Layer 14 of a small transformer language model trained on English Wikipedia (19 layers, counted from 0, width 96).
A neuron's activation on a vector x is ReLU(gate . x) times (in . x), where the dot is the dot product.

Input weights of the MLP neurons that the questions are about. A number n stands for (n - 500) times 0.0014.
n36 gate: 455 273 366 366 536 828 500 543 238 687 356 435 569 573 381 394 429 626 504 574 428 477 365 508 561 360 192 537 273 539 630 124 451 569 285 476 409 446 433 553 751 629 561 547 410 397 683 361 799 458 681 337 622 447 383 571 779 815 699 629 546 705 440 526 580 878 276 455 651 403 549 171 245 298 433 421 535 526 400 666 530 637 509 620 395 527 567 549 388 239 522 619 736 426 441 597
n122 gate: 442 693 774 496 634 446 404 513 643 509 500 849 534 622 553 553 684 527 669 698 235 482 686 391 350 558 444 260 274 417 696 527 478 450 269 439 611 352 289 342 302 496 528 538 406 381 356 464 482 458 608 469 565 500 447 610 373 715 603 788 166 432 211 682 336 774 226 473 404 230 452 453 247 346 676 295 478 729 541 411 324 658 772 643 562 609 482 614 509 456 513 509 648 642 590 426
n169 gate: 517 712 586 306 624 539 352 773 565 562 383 645 492 500 630 235 513 577 355 710 586 355 479 540 401 496 638 721 334 529 444 263 733 782 352 626 555 556 428 417 646 308 245 398 235 549 293 551 385 522 647 625 379 585 427 500 308 737 616 496 386 548 478 646 653 573 504 405 565 632 356 773 257 473 318 274 575 374 374 449 434 706 449 676 409 387 737 559 632 373 609 567 562 140 422 408
n170 gate: 583 337 392 468 537 517 655 639 717 673 711 399 504 455 247 324 618 546 604 384 613 564 613 297 430 546 513 427 371 468 442 563 669 312 593 465 477 986 410 487 487 556 335 658 378 603 334 458 810 509 454 492 625 623 600 393 589 243 437 422 329 584 504 366 620 500 500 525 224 594 200 422 452 435 545 467 524 718 319 695 428 381 388 551 309 725 467 541 351 701 737 378 589 359 450 667
n201 gate: 555 728 567 486 541 400 266 440 645 661 458 714 355 347 319 511 612 593 563 447 370 307 418 448 566 507 554 611 400 597 545 392 686 295 391 341 392 589 201 591 485 422 435 409 566 384 584 419 610 553 321 611 776 296 496 496 654 546 563 463 474 560 705 336 668 360 577 485 429 443 700 419 702 423 558 370 371 602 813 566 436 471 474 459 437 466 515 518 750 591 370 392 407 493 481 551
n231 gate: 338 681 530 636 518 680 729 496 504 500 583 687 276 433 370 383 522 588 566 733 460 595 730 574 274 451 267 609 590 346 500 482 730 712 540 505 415 460 717 547 627 487 628 654 352 600 688 351 330 696 411 372 483 721 610 513 639 624 752 408 234 317 645 408 552 479 445 194 657 622 344 371 703 436 470 698 483 508 313 163 432 426 592 373 383 527 591 652 574 422 509 354 299 186 247 293
n36 in: 420 541 913 363 544 491 351 530 691 666 537 325 721 466 591 496 265 482 394 342 290 673 500 425 546 660 578 482 517 422 793 554 518 587 455 528 386 620 644 467 766 568 676 542 481 407 177 469 606 294 572 411 539 483 270 531 581 222 464 452 350 491 673 571 632 554 611 303 423 559 714 180 849 653 557 487 474 403 384 509 543 535 500 240 660 482 421 517 407 207 769 193 547 701 352 348
n122 in: 470 456 496 550 586 431 488 459 660 352 524 475 347 575 690 644 310 470 350 442 257 509 308 553 437 738 567 598 383 685 476 678 568 447 430 532 464 205 738 301 736 554 621 635 387 291 712 676 479 638 400 808 601 730 435 543 636 369 266 483 549 570 266 410 513 581 675 617 776 624 466 248 532 496 343 513 776 553 539 637 496 318 599 572 317 35 415 407 457 381 327 454 621 400 365 428
n169 in: 517 540 483 260 504 557 533 467 531 437 660 707 429 467 744 745 641 539 282 370 399 657 492 570 564 443 255 559 602 509 549 408 427 347 651 426 696 135 401 632 256 475 464 380 468 608 401 230 843 459 509 403 300 522 596 496 313 194 733 755 433 509 509 554 284 566 709 544 398 536 517 687 610 591 444 363 644 625 822 357 538 440 343 442 756 504 232 608 587 500 461 517 500 580 116 521
n170 in: 613 558 430 574 395 283 718 596 411 839 670 547 736 518 389 417 520 431 568 504 281 649 324 636 382 516 353 254 559 598 526 415 627 604 734 296 485 610 285 765 642 577 437 481 547 442 439 242 308 483 472 508 680 576 464 440 492 605 463 424 496 406 728 313 791 408 584 581 447 235 484 597 398 323 564 307 657 554 704 416 372 579 706 451 436 590 317 409 588 496 453 433 304 372 520 658
n201 in: 339 569 262 656 441 252 537 425 468 704 626 561 417 616 365 407 566 433 539 314 623 540 374 541 409 393 422 85 596 519 390 444 488 476 648 496 756 845 683 449 496 316 660 268 504 601 321 579 570 386 842 294 546 589 559 332 596 496 599 582 480 516 553 631 570 563 316 591 592 334 473 516 500 582 679 485 389 511 635 657 489 628 232 544 437 360 508 422 473 675 388 512 427 515 420 569
n231 in: 432 211 573 451 598 373 737 443 483 509 484 537 806 620 805 362 404 931 589 520 586 391 451 468 331 500 341 693 364 517 718 513 538 522 565 451 519 444 479 477 267 687 527 556 317 492 504 576 542 452 547 427 401 592 534 727 543 433 504 673 526 134 718 512 349 536 345 624 249 592 236 655 478 469 626 184 583 403 341 623 381 600 237 363 581 500 576 458 382 668 375 280 591 557 436 658

Each question shows a token from some text and the vector x that enters the MLP there. A number n stands for (n - 500) times 0.011.

"2": 505 507 635 397 346 525 575 439 666 628 313 647 507 510 576 279 539 374 478 481 393 590 459 496 497 359 532 517 513 516 425 572 541 611 625 515 593 386 379 475 525 391 602 551 388 502 577 541 412 470 541 568 709 536 517 513 562 511 451 540 485 470 431 423 454 531 514 322 534 515 498 421 621 584 591 360 346 554 551 549 576 368 374 621 542 507 556 384 435 544 212 669 690 451 625 404
Which neuron lights up most? n122

" ": 412 401 467 548 496 370 548 437 592 667 363 426 515 450 557 378 429 320 364 512 503 607 462 534 600 353 581 528 383 566 440 531 566 433 642 597 567 465 400 442 413 496 578 498 266 695 626 609 491 508 607 547 558 478 545 409 633 370 472 613 518 440 547 324 404 587 526 422 481 392 522 490 669 569 481 333 489 565 621 493 406 354 655 555 240 693 579 479 489 595 497 579 527 512 599 469
Which neuron lights up most? n170

"5": 461 481 467 357 426 249 709 431 614 504 439 517 727 591 578 423 519 399 334 539 389 510 549 610 532 446 514 465 442 523 480 590 435 630 772 480 518 401 469 545 372 594 445 584 389 490 666 450 543 550 501 644 594 535 518 389 501 487 478 547 422 436 445 451 429 500 569 327 366 353 453 474 615 676 509 370 386 579 447 510 604 329 311 591 606 516 448 480 436 604 584 560 541 507 552 631
Which neuron lights up most? n170

"1": 513 418 657 407 351 419 624 536 652 682 332 632 494 607 416 312 496 403 483 465 330 605 427 554 438 401 548 566 469 481 412 527 533 596 696 527 563 396 323 508 536 451 541 523 445 575 535 515 502 500 584 606 674 562 470 484 524 467 470 660 411 552 357 478 478 518 548 296 497 483 556 452 615 546 527 444 383 594 537 487 528 325 411 559 540 540 489 458 486 527 238 634 686 411 645 362
Which two neurons fire most, strongest first? n122, n201

"BA": 449 568 578 311 438 444 594 388 575 674 489 395 503 349 445 419 579 444 423 612 293 468 496 515 441 483 480 473 521 509 397 544 573 371 814 651 515 329 503 558 453 542 448 519 605 438 596 547 505 561 646 387 435 622 435 591 534 503 503 498 559 486 383 518 473 583 516 418 359 514 522 381 489 514 374 313 344 503 536 590 542 336 390 631 679 720 585 450 488 577 506 603 541 446 597 541
Which neuron lights up most? n170

" has": 464 546 595 431 502 439 558 318 547 450 287 424 435 381 628 279 586 400 286 750 474 551 464 480 670 330 526 587 620 468 446 399 463 552 626 695 424 643 429 476 395 566 545 621 402 449 537 540 522 628 562 526 490 507 566 564 410 466 429 530 551 492 395 485 409 418 616 448 410 575 474 398 514 613 380 407 502 472 575 544 476 513 542 436 404 485 445 599 693 449 460 568 601 493 586 716
Which neuron lights up most? n169

" at": 513 602 655 421 443 404 530 421 441 464 540 644 544 362 500 374 531 373 212 452 393 611 474 488 568 295 465 664 511 571 483 505 548 546 643 666 643 588 579 386 330 515 539 596 344 345 513 526 616 476 635 635 585 432 525 627 592 480 487 573 418 522 365 556 424 443 516 395 514 520 535 434 550 453 443 302 419 504 526 495 554 598 501 469 404 589 606 450 523 319 493 592 507 398 590 680
Which neuron lights up most? n169

" the": 475 536 589 380 387 457 587 594 540 555 350 424 550 378 546 419 556 364 334 631 431 560 499 465 464 133 542 588 469 516 493 563 640 508 740 504 568 589 676 528 597 550 543 558 510 540 460 562 676 393 582 443 576 389 658 442 518 537 534 520 643 344 434 475 474 483 396 425 438 482 407 361 423 455 494 389 408 558 463 552 500 521 465 641 393 537 480 437 619 460 456 589 505 487 594 557
Which neuron fires most, and how strongly? n170, at about 1.9

" of": 456 381 682 327 481 497 498 587 512 428 399 556 525 448 548 396 438 499 340 671 399 534 446 557 586 182 524 527 609 406 504 566 624 522 684 641 572 438 591 523 430 561 550 546 485 447 599 570 702 625 644 451 453 455 604 682 502 517 551 579 544 452 365 430 339 513 462 414 520 440 415 396 485 406 378 411 412 433 474 466 504 563 483 435 424 670 589 418 526 335 532 615 565 556 528 504
The three highest activations, in order: n231, n169, n36

"3": 403 432 574 489 440 418 555 397 630 558 353 535 558 488 508 486 445 399 441 488 197 468 348 585 409 416 547 604 452 439 418 469 508 477 856 591 509 391 415 464 503 497 517 540 409 554 631 404 473 562 609 586 635 501 548 471 518 498 531 515 496 496 386 424 540 694 513 528 456 370 465 624 642 571 475 356 381 670 519 487 457 393 465 552 556 604 529 429 414 615 450 652 505 404 687 508
Which neuron lights up most? n122

"0": 642 552 538 392 498 381 585 426 605 660 337 616 583 470 553 426 397 447 400 588 281 557 512 339 678 321 512 481 440 586 481 543 432 393 709 545 547 378 344 313 386 398 609 564 484 568 501 572 434 624 467 628 701 444 581 678 486 441 390 512 433 537 583 517 460 505 434 432 633 442 387 451 531 580 688 442 489 593 479 628 471 570 555 539 482 478 570 417 430 457 528 529 416 507 441 415
Which neuron lights up most? n122

"6": 512 530 572 495 547 438 642 591 417 535 540 532 536 297 539 482 391 520 325 544 528 593 458 444 674 325 560 513 439 403 410 497 440 418 723 675 601 297 540 355 368 519 604 461 376 666 622 596 515 484 502 557 522 528 465 482 488 482 271 415 636 388 464 478 490 496 404 360 563 493 490 450 520 678 528 345 405 509 509 639 344 656 359 528 571 463 676 510 471 515 526 612 522 616 452 515
Which neuron lights up most? n169

"9": 406 568 404 392 473 405 664 614 532 732 290 586 591 519 597 426 507 411 364 638 330 475 413 454 505 442 585 520 443 603 406 445 464 515 853 557 488 429 458 474 466 611 561 585 383 608 451 384 525 479 519 629 559 539 669 470 408 477 419 507 553 499 341 595 534 538 491 315 568 462 418 520 546 528 531 372 435 544 483 605 448 378 466 427 443 583 552 524 512 670 506 528 529 378 507 395
Which two neurons fire most, strongest first? n170, n169

" along": 457 478 560 434 477 538 575 450 539 570 466 426 578 177 541 440 360 576 215 566 413 510 368 559 465 305 435 484 584 478 501 544 524 564 630 750 426 531 489 501 454 665 532 449 419 438 542 610 705 437 664 502 629 547 611 546 601 540 455 536 490 538 511 554 383 298 480 500 387 529 443 385 618 426 355 428 379 477 502 652 570 601 543 459 506 594 499 461 465 509 413 598 433 487 647 517
Which neuron lights up most? n36

"bound": 420 531 514 365 416 540 448 350 669 640 462 481 428 412 542 452 436 388 368 645 370 533 426 444 465 416 495 453 615 490 498 458 536 634 708 568 497 471 415 570 441 676 520 547 418 409 689 409 611 508 604 553 712 483 558 654 606 372 491 615 393 356 541 423 444 401 479 487 525 589 489 420 700 524 384 464 279 498 474 385 506 475 411 614 555 572 488 351 506 637 489 637 422 551 625 494
Which neuron fires most, and how strongly? n231, at about 1.2

"s": 324 627 598 540 467 391 398 450 622 734 374 485 471 424 402 396 468 410 444 541 333 589 489 518 388 422 605 625 731 513 460 524 506 457 712 451 506 433 624 449 528 535 507 585 462 419 459 491 485 447 609 531 511 388 600 506 538 415 493 624 458 448 444 350 340 454 579 412 524 498 604 386 622 487 419 329 435 562 506 516 578 446 600 579 590 618 596 372 582 668 345 585 546 329 640 537
Which neuron lights up most? n201

"Since": 500 606 317 485 484 361 620 407 631 496 436 403 473 357 455 328 499 473 269 493 362 517 352 544 555 361 497 526 554 514 458 501 394 485 674 630 542 626 505 493 432 673 520 603 389 505 523 565 604 422 492 580 408 523 580 568 449 567 526 609 647 480 592 498 505 551 587 316 387 392 454 389 606 508 495 478 489 484 401 568 322 548 455 542 486 791 670 431 551 419 475 485 668 454 667 480
Which two neurons fire most, strongest first? n170, n36

" in": 604 566 608 493 455 442 519 406 528 400 433 493 517 499 492 434 536 369 285 567 441 570 369 499 609 260 394 658 401 459 436 562 584 543 606 614 632 532 613 426 503 654 562 587 284 407 607 504 650 604 649 498 615 397 666 602 538 364 518 542 532 538 401 526 481 466 510 386 446 524 500 417 514 324 430 363 405 469 472 529 515 528 527 482 368 639 608 343 627 380 499 538 668 406 549 551
Which neuron lights up most? n231

" captured": 411 355 625 458 422 397 547 493 605 543 312 457 583 399 556 500 435 459 248 600 330 502 468 565 438 297 427 412 567 476 510 504 539 463 733 624 625 523 516 554 489 511 661 485 487 415 650 574 522 509 632 564 459 397 691 662 515 508 424 615 550 358 667 569 504 509 421 466 409 618 468 406 686 369 475 519 418 500 457 430 384 497 343 483 463 550 622 549 463 454 491 545 428 516 688 470
Which neuron lights up most? n231

"o": 553 518 517 403 390 498 567 450 517 590 469 529 532 268 531 437 472 445 417 526 314 431 413 482 659 498 332 482 547 403 490 579 477 468 821 542 389 561 745 624 401 382 472 478 414 718 681 644 478 448 458 518 479 659 624 579 413 464 420 432 531 557 609 521 555 506 422 416 441 514 407 459 521 497 530 361 685 492 581 578 452 471 563 503 545 415 537 428 564 537 297 459 599 484 500 360
Which neuron lights up most? n231

" to": 370 583 477 461 475 514 458 409 572 449 346 571 468 425 631 352 536 465 319 555 431 557 468 545 629 254 641 547 591 394 585 368 448 481 709 564 436 574 411 421 467 529 581 524 422 434 575 522 610 457 504 465 560 360 667 700 517 481 515 566 700 449 566 410 439 512 654 359 438 532 535 461 534 572 485 254 424 459 476 499 385 613 597 563 323 556 559 498 491 432 558 684 518 450 532 616
Which neuron lights up most? n169

" have": 400 516 726 422 475 450 576 336 639 468 272 480 493 446 601 403 551 434 247 766 358 467 508 429 625 244 525 508 602 479 416 471 451 493 656 692 529 624 462 454 455 451 615 508 426 481 539 571 551 527 509 519 490 534 526 592 442 553 469 490 485 537 470 428 353 449 543 525 395 506 432 383 634 560 345 463 542 556 505 480 391 482 590 421 441 591 550 564 603 456 457 572 618 536 650 615
Which neuron lights up most? n169

"class": 469 400 529 448 394 425 614 388 362 605 517 411 535 384 499 499 458 542 368 582 277 542 329 574 515 523 650 555 622 664 373 551 421 375 674 627 372 521 699 488 454 588 558 576 533 502 584 581 538 369 716 444 530 304 584 519 450 534 516 392 581 377 623 416 550 477 502 554 430 388 328 425 395 665 528 403 382 450 637 574 481 447 431 474 508 685 583 499 481 429 492 593 569 556 503 474
Which neuron fires most, and how strongly? n36, at about 0.26